Layer 3 of a small transformer language model trained on English Wikipedia (10 layers, counted from 0, width 128). Numbers have three digits each and are written without spaces.
A neuron adds its activation times its output weights to the MLP's output. To switch it off is to set its activation to zero at one token and run the rest of the model.

Output weights of the MLP neurons that the questions are about. A number n stands for (n - 500) times 0.00028.
n40: 691528617377598576396563453497427495386581507613477609593557574483490551542298441396531500475421439406591480572633505269609620443483498451480375510529560471479441516419475575634487395543571584553576549512436609587536474349555400618425566476472567473472410427480455510406578647556378510408500508483570731592505432541589645450500474518651468437597358527448552560571246624570283487498551
n71: 364487444401285542449569567403505519637468455387580487427497444391562467630662617479462284490633610331424600441486512576528578590536536398497516544421415569567377593503587319487450405379437502536524401495433566441443562467500456643538500599510477543339489339423580464451539426376373562675409682521649391495526400468590569553639638473427459395418603744477472505490609596457568629482380
n133: 325462556574490600510221567301744490478472482559490512713375418645433596448460509481510497586462402538459397473312526436554355655482605554554431374536416310354544407618635513587441497575575532442651354451532453516394433561220500441476638413670512537478690536509516622442573456463528594512353525332614510466476756476467434435534462346566503712588588285369457484280655482491586734281569
n138: 384491552488343451613451582530550494735558588308353452422395494470626451564553627648307559667571548438503528491483406519479594536551500325557581548488556488616397620559796636621404560466638554583440616557506466413413641443476619567612707574448644453396445529333204599377385451445470538586527285386400589515405374491286636632467447563507237542689602494503464310458445482538594503583627
n164: 334439538603540598277354600428623669294591392513394543452509516512362483493435640690601541379366625500566702423455600464609473448623565448540656588414442445532535604564475426536368366588377669467526478407641345280273445422252500572455515594434444866421440572561662441417517528326683604467481554488462428621616418607395440336494645506473566487529418780626537559588590503464584487436459
n238: 532603559506615577582667433558390369539565359630292404361523530389263516307474503539381462436371522521402553543348489245657569422457553460385575565520506575404452356397533527457534564553541579596292428567506619434683530579624441412588743480535454564429425389382634410581487666690468414557474414497468509596500494511408599538480436585607516497321482491344497463314391392708374328412413
n242: 574421469447487581455412433689503683503528393357506580554369582300454233474530513503423309491585435584522478448817590439467461348375718422485456610639735404411626677678522481407493371273587503409420437466481575500338456683649525506431590527478439395594725587400366631408560466469540479338678519460500471583630565544376484450607312490696461487566516620567546255464477384497525431545673
n252: 496747413504557403322511507594455467799453548572640482423752650389574504329539504269377554340642530511496615563571694600483317468563561510027573526321473430390419355465351392764511410594342463470455607628504337493572309641414514632472510573475521508616197433475712571507585478594518323524716641507389504635433511613535347673334618337515432753540533536500557526441592386651611507608299
n316: 325370586554603608321538581545444490653478473600529441510678629594578480583466574462621247312535593650665478435483465520368574562444478635519783470586548626464564369411311451589567507437630418404631429685594541420548464362703487371269561491396534541615417546485557472597561408478378587280622621382566602632438344290442481440540819490368337556587506371575494717488554487581465373457468
n328: 509691448379472508608462481611375492586516604571519513423420439546444443728567434394497482529533446522516405511755500386680617527466537573416385466455564374467437671309552503578664337400592458644674420671335554456477409517535401527635398550524503450383727548381543481500514503467638554513511459492524559353413457421503475311468558581517619347601424540540471278534577628461487492513393
n346: 371584483588285572795572325467507549773565546450333311678540507476557761403493431613496581520552414418469168467493338496355504547423503685427438390470732570430483479391555711431564542462664547614345441517427575431438298359538391605526546507826480530497353671437371423289540456651604690250503603510585831578623521500463438367466500444445500529541521449433339628437525365429612431464576
n424: 545533527583700655353605451577705243412324474652415427378462485529587661494580382449432635450521441512578506645412492365457544605453479552494383614425522494397467398293434656477531503387506429553349603635479718389574342417521379586517681451462628558515337481602456573407338619554570371509632389345633652626457575458538678542480497570640378385581431465340369506442421535664459494511624
n525: 515458497213608452222428598526641391482438657439584426633412465490550340529393556548340452402389378307514376393440315578368703487312490493643354600490711463615472277537648500407353550264336513479553406497406452542601612581510643442539411725582355493435619582507543345456595617479271400358378376628480571571593555497330590318359620595339428618528690432574544557523475331820514668573437
n572: 459446359637506535578550362554620530354471422531741434414483574509423667371450547576434550563503436562336404703673492497424571551469644376611482400676560531574601385492441560480405700567558341537488521416450503518553488367561436520503604624364534500644540351503322520483397503371440638286460468615456497514594600605641524564552575491494423622447773295594597455503519563514286254548429
n580: 548582519451587494514478441548292705480362497497483391503340416481638418619464626508294551500623526458387398567642549438532629492403623455457430575470417602469421503663492437439474469616486666405446511505514425525629610469475283522513468335500527539661477319589648335451296359528554279404527639619484603560460550448369399517617636491509512526500483590597484463570634563421702425455483
n883: 549533543552384321560641634528349339523565416503383329530484593429545631445736407471551535703761435352454562650586403336541649324420526569573431405338518345457235571500530554632353568643503702629429633542576448358354583527471610490563491739500218631611527408548551567430388464461564423462561359420403541571471379416584318529564530487500716620523484555394446530551469445460461287692774

Each question names a token from some text and the token that comes next. It shows the activations a of the neurons there, in the order above. A number n stands for (n - 500) times 0.0041.

Then comes g, the gradient of the next token's log-probability with respect to the MLP's output, scaled to length 1. A neuron's effect is roughly proportional to its activation times (output weights . g). A number n stands for (n - 500) times 0.00074.

" or", then " less"
a: 473692570480459459459485474541468473658465464813
g: 366607553496359615616709544451343443494607438545583570657618486472471635432464500352363547335459568489634421327580477440365589734728689609620407440376357289604501336587617442642498506659347607436600517566570025430410534601323547678546268540364483551501457502589562292515494496600714420259599499457509422483568446694587597464522551292450545356435543461360274716532500548624341366489767
Switching off which neuron hurts the next token most? n883

"C", then "==="
a: 539646521493711934461463465474584810470460460491
g: 601468528516672434263597346633575514418308507517180729464439446504507460399426471563683407314423363607559310499425667604285350481604763441410530541609690614453583538583351499537474492452349517394524453721499566403662254549464467504624629329465659452696461382516456543603699441521620286376456582580519547558490333324438564399430756571677630165571608444738555434575381372578401399633574
Which two neurons, each switched off alone, lower its probability most, in order? n424, n238

"osed", then " his"
a: 510516463477459589678674536750480555470631464479
g: 632591483627475487494372615648481465652388569347634289542460700303331481576408447454344453501520561615416445339606451398367636627797690461183373500384674478630599373468504457440486423439513437257388386590584332627429643382618574409748495584596751583492643585781570546387479496543632347327616405468444330615306617466408463577537491403505346662257475537544797505559379508492594427573348
Switching off which neuron hurts the next token most? n252

"omb", then "at"
a: 462532460474465567494480493465461641480523482498
g: 384498454696579647295455407538711357530424531464561632415610377518439432464395558628568655399634401552563413279485580572281523516590330553522779268533436476578461454509694687397387920526651298602454443398415322340433559365311467443529583580397389404510604517332560413279543510436712697461417455679440270591363424421658495377787630652500610427650569419433555555646481496443586502592399
Which neuron, switched off, raises the next token's probability most? n238

"ed", then " by"
a: 680629459459484554589472472627477466464700459488
g: 451436479585482382314780588523381344230554347708453532522491559689481514602614432576552506363425409418507581508353588493434516720289454617434506446669527699403589642365598675529463503582635454448487432355398811351741338508572467523307599494423546214374536508591493455592380366477283534760479639560619393525599433527611350442547706720405374610633548487596213500534400493473275556582309
Which neuron, switched off, raises the next token's probability most? n242

" and", then " a"
a: 464621602461467507524468473496459459460464486499
g: 415575486685631572603667435578492498565514526459543566489596541502413371582237548432345170339593644522529510539636327462507422575668515627473281391451566424651230783532700384752508570594407493371509595595694438524354358473610387531725643494541536396417475549524589380505447533584536344281777430181567387389488314464375484288489625722464649548563564600513389505481252511609503327543427
Which neuron, switched off, raises the next token's probability most? n133

"ology", then " and"
a: 498812518483486459827459475518768630465483460473
g: 358394354442437709434473452437379540469542497415499528618484469501483798686480406630475312420788530388602360557494453405519691471612448460466513321592588703675382547578833604545301553530547629571375350598385485440523577527225341679474447270265404325615688534431639474542609429507368657631582614463484648302515415447318669399394534337535592562461679534494436395438312410797524589569356
Which two neurons, each switched off alone, lower its probability most, in order? n71, n346

",", then " then"
a: 489544845461526463480490459590470517583473478496
g: 447452454540498539339695442553542536586610358363530420375594342452475619449382512291561431391544628481540327451642581577443532615303489206510333552543299504544350379704454461380463426428485581338769593621496333505572662494522399427481211685320619395367448544645466643519608398737604508492549557331428312511372554503365779734427663700650507377541589394504602703647617708613337343504623
Which neuron, switched off, raises the next token's probability most? n133

".", then " He"
a: 478460510472528468489920483481533460667744609462
g: 749538562741486230443552524570469521576511471412591369492473602384504629500523558321523531415537382503492512556679240546285404612562673337351290568372472437618398447238500361569429687537546570384358492374293325454810557504581545577739449434529451255489480663599522456496551452568597786527470482524166545390466590505575494499504592351505313629568546504707744644416440532573670234528521
Switching off which neuron hurts the next token most? n252

"ats", then " de"
a: 640467477463468527464470485530459461462745478459
g: 658627474258461572429634232507532508536460677465359513580710639549623475558665432401492658526583439445632452534649567326639626492560360517410251521536545589425308613571620425320758417247358469524614507341354379474534704648542459434464295395468442788345483261540389406394511561434522312576410375408692495536713549587473389399392632510680655566513286382568527721433731527437393599379530
Switching off which neuron hurts the next token most? n40

" 194", then "3"
a: 468496510485680487459480460501492717473493481471
g: 642533628354501534433444657435491687548636518582680387583682389426619511543780553399545425194636347562364532534586495553345489778481393522611674586622650477517528446477399477448423820516530703447407385418341594444546580221385276384737456406369724620400353591591295447397410650375408317617548553450517624570499535336549501533403399545465587535562537566239481653456514279288386372510559
Switching off which neuron hurts the next token most? n424

" The", then " Company"
a: 460464462610602509470487459497463496476459468480
g: 385482651744317501495450666594510493458555459441432626500557738475471513484435416369433475743452398520455269639505507639643331578654105576594394548526581497511466598659619504358407524530472388667469369468411793524269597514502390369400472459571514255418562793445603538255603482600454478712471540409577442384632534448351662570428196425674415535544691661394616261524488453656514397446385
Switching off which neuron hurts the next token most? n138

" much", then " as"
a: 473552479498466461476551464478662459459462467463
g: 530483602414555510657512529401540545341373298454520566544387402457376435531519366547355497368267456543634548350447479355647648448393468544503728469700460602496722538582668554649640552235684481437392413491410701612494658451464642459670590571526599429440333518586490595609277538348523556343693645656624293439267355303509438416384736704547541457373670492655592408482533513273110475560584
Which neuron, switched off, raises the next token's probability most? n346

"r", then "oll"
a: 485690550489520481555494472526482492483469459497
g: 598414574670531424272533562522446557515490535530454621625438344765337558501488427528409500690552481387505434654371550718490460530620448408527642477387668480506624298384410521500320416483376635293613490465701334640509536239441294522547515440596425507559450825679561848449536415402238398354463304536419521448493741440451581562667363383589506632496523630298447623347301693420393627448707
Switching off which neuron hurts the next token most? n133

" he", then " comb"
a: 489463471747480496487468480464548461502461486481
g: 629690508586570369654580472593655545528310509487544455362647440515338486568626594586705478595489554436405356549746381535262613295578534341514454532762349496496413553561423343525531430413493510290489584591548294603555340407707474268342593352316699738586570401710597374531530566647491445555401682444293604490311573243544482598542382641713521472469457473495340483375391476268713643345444
Which neuron, switched off, raises the next token's probability most? n138

" Cam", then "er"
a: 463589527459669470459459489489484515470459463486
g: 596640704511649377661467407441330621526458504400526565393325350347380691560502358520317451579545365508626386457485494787381579376623523702594462169615332527492547582481575403606470511584419373577414537654478417526627504530510809599522563314403664520476198568392460589453551520532288652569563396426440535544347423472328390341605600462833485411505517574521647756581500199367478427479694
Which neuron, switched off, raises the next token's probability most? n164

"ought", then " their"
a: 459601459477484754498520576575547489470465465459
g: 473515504571394677782479468456589309455445655589470391646476532578352568375467638432587502683466557593493518562567425384491478527590685367510169506331558564411474561586362431308533395375465545404421531623629304589577643352567671457470507509580630580289853420507625630649582568749295526360565411383387547632318517410268483326440285406635592416142447481537586550508386581548755584550378
Switching off which neuron hurts the next token most? n238

"ience", then ":"
a: 460589460597462688690485459607773588462535500493
g: 632473464530523503511614486692464596579526446639636443460517508558275505329416603553447792436243425482405659398404452667601206412558621335645484426784460413590664433488471552436734320471560483615480593207559485355527521595561365554550540430453425489537545291332263617576442183559484343494553719655567364602560555345408604524680650632544269582475821468485494451518499576347453424393372
Which neuron, switched off, raises the next token's probability most? n346

" death", then " in"
a: 464469459707459477459534480513619479753527501476
g: 536656747333474548482573686464600393407623363414496536514506407598377545368582206429275434397786702512716240441504502412602578630283481495418512456410487399472527343573415541382643499577369421422396528562498447561579614297399414576402714505526596554587417612447639649345598433494532375418469629560573706346453689446625352523451538480576449473515214303392332732450356521601677666763708
Switching off which neuron hurts the next token most? n346

" Black", then " O"
a: 467460582469472664613483508475505497467468471499
g: 619477380423351284544379445573557566355442682591646599308738479541478727517634487533500563571634628387202485408355608539624648546545519648591327400473331684431505409438608506426769446345319466638438462249422409416631597538428337563436414510296327726276576706608693332503650538515406677398544444603582370338493534670467639468464461427550635555471235370430476458399470572645708587429553
Which neuron, switched off, raises the next token's probability most? n242

",", then " this"
a: 492493762482465544467563459681662463739483459559
g: 639633535634403358327409453285576378683511546361649538661417326432417542458507553358518666300551383423439500655517538578593523508547556210733410743336268490293585449414485353579516355294390422273616551400445430521421694342606503506611797535497686569437576761536420572555572622768338560376660440653508439492471461522411641425625469555568470592328440429366581676557453713323433575420497
Which neuron, switched off, raises the next token's probability most? n346

"rom", then "oted"
a: 472611485468460514463479461496491576492461504499
g: 393537429515579648367690601283551402507480581570542583599395385604607357518727522526448430514442213350659604519671397648375639551352549517564696508512556466378509474711657581540425688124470556469417405716588728454621444416486542414504445440486204508639493138424403505317497342383390481440691342659445544462481393445382389623560598564568652650531427650628440518503536371623441478230643
Switching off which neuron hurts the next token most? n71

"ives", then "."
a: 473615459459459468499459690627473460512461547542
g: 398281667448579447358603482501681593363468554609424659545570769446625466497459661724407505738286621666559486333527433407425408270268530588504667499469518744602459356442357513525706481571688567341634630345558585442426377561627660369349446664510659449564574167510285434341413472475568576592403438520452491518335651550388477465314557661200558701519393417542519529383436398510390596612469
Switching off which neuron hurts the next token most? n316

",", then " K"
a: 495460554461701459468612493460461573668464481483
g: 510474438353472590381396624529587544582584531260605506501622469529430406550527600721506564659252703588350714343388494666554329476613422353477550358483709439554568406511365497372637484448428566682529416338430569670520510506683594338516410620682492468533435565416461699515608726433365340638426431429503436547695458519543538720501609622039289396613617360344404446478452480732446489355230
Switching off which neuron hurts the next token most? n525

" liter", then "ature"
a: 491533506460481471496462459459766471460477476467
g: 275610557546672498491475657539407741270473601430436370344478400299721394478569431354492679640601494458377521338312512433382491731623291479543563210507306617301617490523483646634584569469467452440497612595301657500374509473431379587596914629479542386533524526553399478342708558271483560419581616536541745678272449497432552382656556396475440566531608555456426455485397391367724500572551
Switching off which neuron hurts the next token most? n346

" (", then "C"
a: 480487551489469465465474472669459459648652475625
g: 558495500462557431361236601706546776620537483512588599263580681615361473639721558378435713555400593517429648357742423487580420391556405526512498452687535596404292685284254491484721478256361458568357553607509568712508515599608458414331469443483423564323558750581384457420591496318658417535486395559515400385439515458342668734455391453582356433536705550531238583497600528493375410402352
Switching off which neuron hurts the next token most? n328

" 14", then "th"
a: 476686473525463469463461459727473664459472467461
g: 587637415485437283543739490404647316390491421606401562583392683322678489405560445321653446250299518517452453639527546378214539473404520564406487488580324489472528400511655664716448440414648376320337495568386690251531491605648501725677471564542447346432472429628561612539483401386504522729470503453607499653510615472576462366656465464511156572445469498713647731753446474323622576369462
Which neuron, switched off, raises the next token's probability most? n328

"ies", then " such"
a: 484516513469462468700459461763517586625461498459
g: 505537474234466521570357481478391441554900625526561284491347543450406573447592704545412812377538463419394554319542457731553525757732416477533544607561357392549575652428625651464451457444252444605295317538509368646836465451501561291436693564342621523590616565601573570613435517488438399514594400424402610427508515490482702552504372474405560466313622441338230364480439486682468507467324
Switching off which neuron hurts the next token most? n525

"ays", then " were"
a: 461502483478459650488480459624511476524553499482
g: 353325570478610498226543505768664647351527539575353530473543792521428531328352487752448657638460644415519429392520554393477381431243567476474584503539638772526442389548742611480372478591535514318343522418408536347477448608549445514314491515524602485398561294369513537300484493436450718624311510686375422742408587368529388498412672535477721674552395436535491545654487395388647441759270
Switching off which neuron hurts the next token most? n238

" H", then "ake"
a: 509682459462545462565463459461468488488496475487
g: 367550615503370559585330678589531696459513598460440420571635556624694394486392780567685517408578454596304803657482427645608413598488448589531583431659459579359420543390448342346341509371602382678525621216594361807391671467556554509441623360298581449367521541472461367712460468553407380601477554445622317448649601373554502545670334525284355237505559460578447338412434567275403407648507
Switching off which neuron hurts the next token most? n71

"ion", then " of"
a: 460748465466459459945460475807541490459461482494
g: 546607472724316524641336538546320401338482709269570512260283284632487564285529417525513431463661556511572469456458571708458397617658494602404724456417602391534443556506546773652338409628305502505495351498465551402584536481458356536611350476656240361479583459396713646578413200661409482689567560618498546597482440601512412623676517626603169463354473443420421609623406603521535441672453
Switching off which neuron hurts the next token most? n71

"ale", then "'s"
a: 526534511467477459747513461495459475465646525487
g: 543287363466435649497419290399298531492546494652698442511420463576457660595489485521309243433532591650135428375612638448573523640459389447600460465448667532549392579480369471606400419411545818452710517301538612597522555223604484597382388604695616453402498643687549338552341468546413762570480575475306605513630673638435371449321594370396334568518656318606559676428411710461500501543451
Switching off which neuron hurts the next token most? n572

"artment", then "s"
a: 465484464485459553752467471537477514760459459460
g: 692469588262310390480636582448539450390517420560408526518736412491675711608507510675343541333577548722471504490273577438712442444381451369608345421370536626408525368487601481455565513526664547511335355734473755731426502449495535532406528703545445420360424652247481447720511657474381762441425454462520348682507487553255608207437382327304605468485441523571660596408522398739500553515449
Which neuron, switched off, raises the next token's probability most? n242

"ected", then " for"
a: 486749485506483508477609795515637461478511466463
g: 481566543562665637522462701770492566345744428356414479495288399487479438564489226465355549662329504282502493281556392656658459562268479535499462454547513536423515411479692684348441496423303436516149561532671628563659512575480479608457706469561488455481249512362623465668312493393609440531363645682586395716593550359447423365355427545415449515651697555590447625656237450618644476569501
Which neuron, switched off, raises the next token's probability most? n316

" C", then "os"
a: 643489463465635531459462477481462468459486488495
g: 693587514752338466781416434564713662430502554659680349610504668656783331633780603530463399293479448385702655508429425548472498560449549386655676367228669512531298478445288382431690494465326598534426357480299453506634605611360687535430358379463367650357428472371448588506441580656605532453555427497534389393485366545633526547341422542547374308413449551506358393449513527314560501640452
Which neuron, switched off, raises the next token's probability most? n40

" of", then " other"
a: 651605684461560476524475459698511497464518467771
g: 471499301562410501676607463484586482458397616456349461531286508598713375567559387513383628877278487391728412363435255802621341567428403297481577410646535379564441539702286618599432444326629541631391419660391611341492420385485703515428376562532406530435599512427677422525526393632632527401709383519459486734554504484438677566661497429434495334396300508492595411583621576688368344643468
Which neuron, switched off, raises the next token's probability most? n133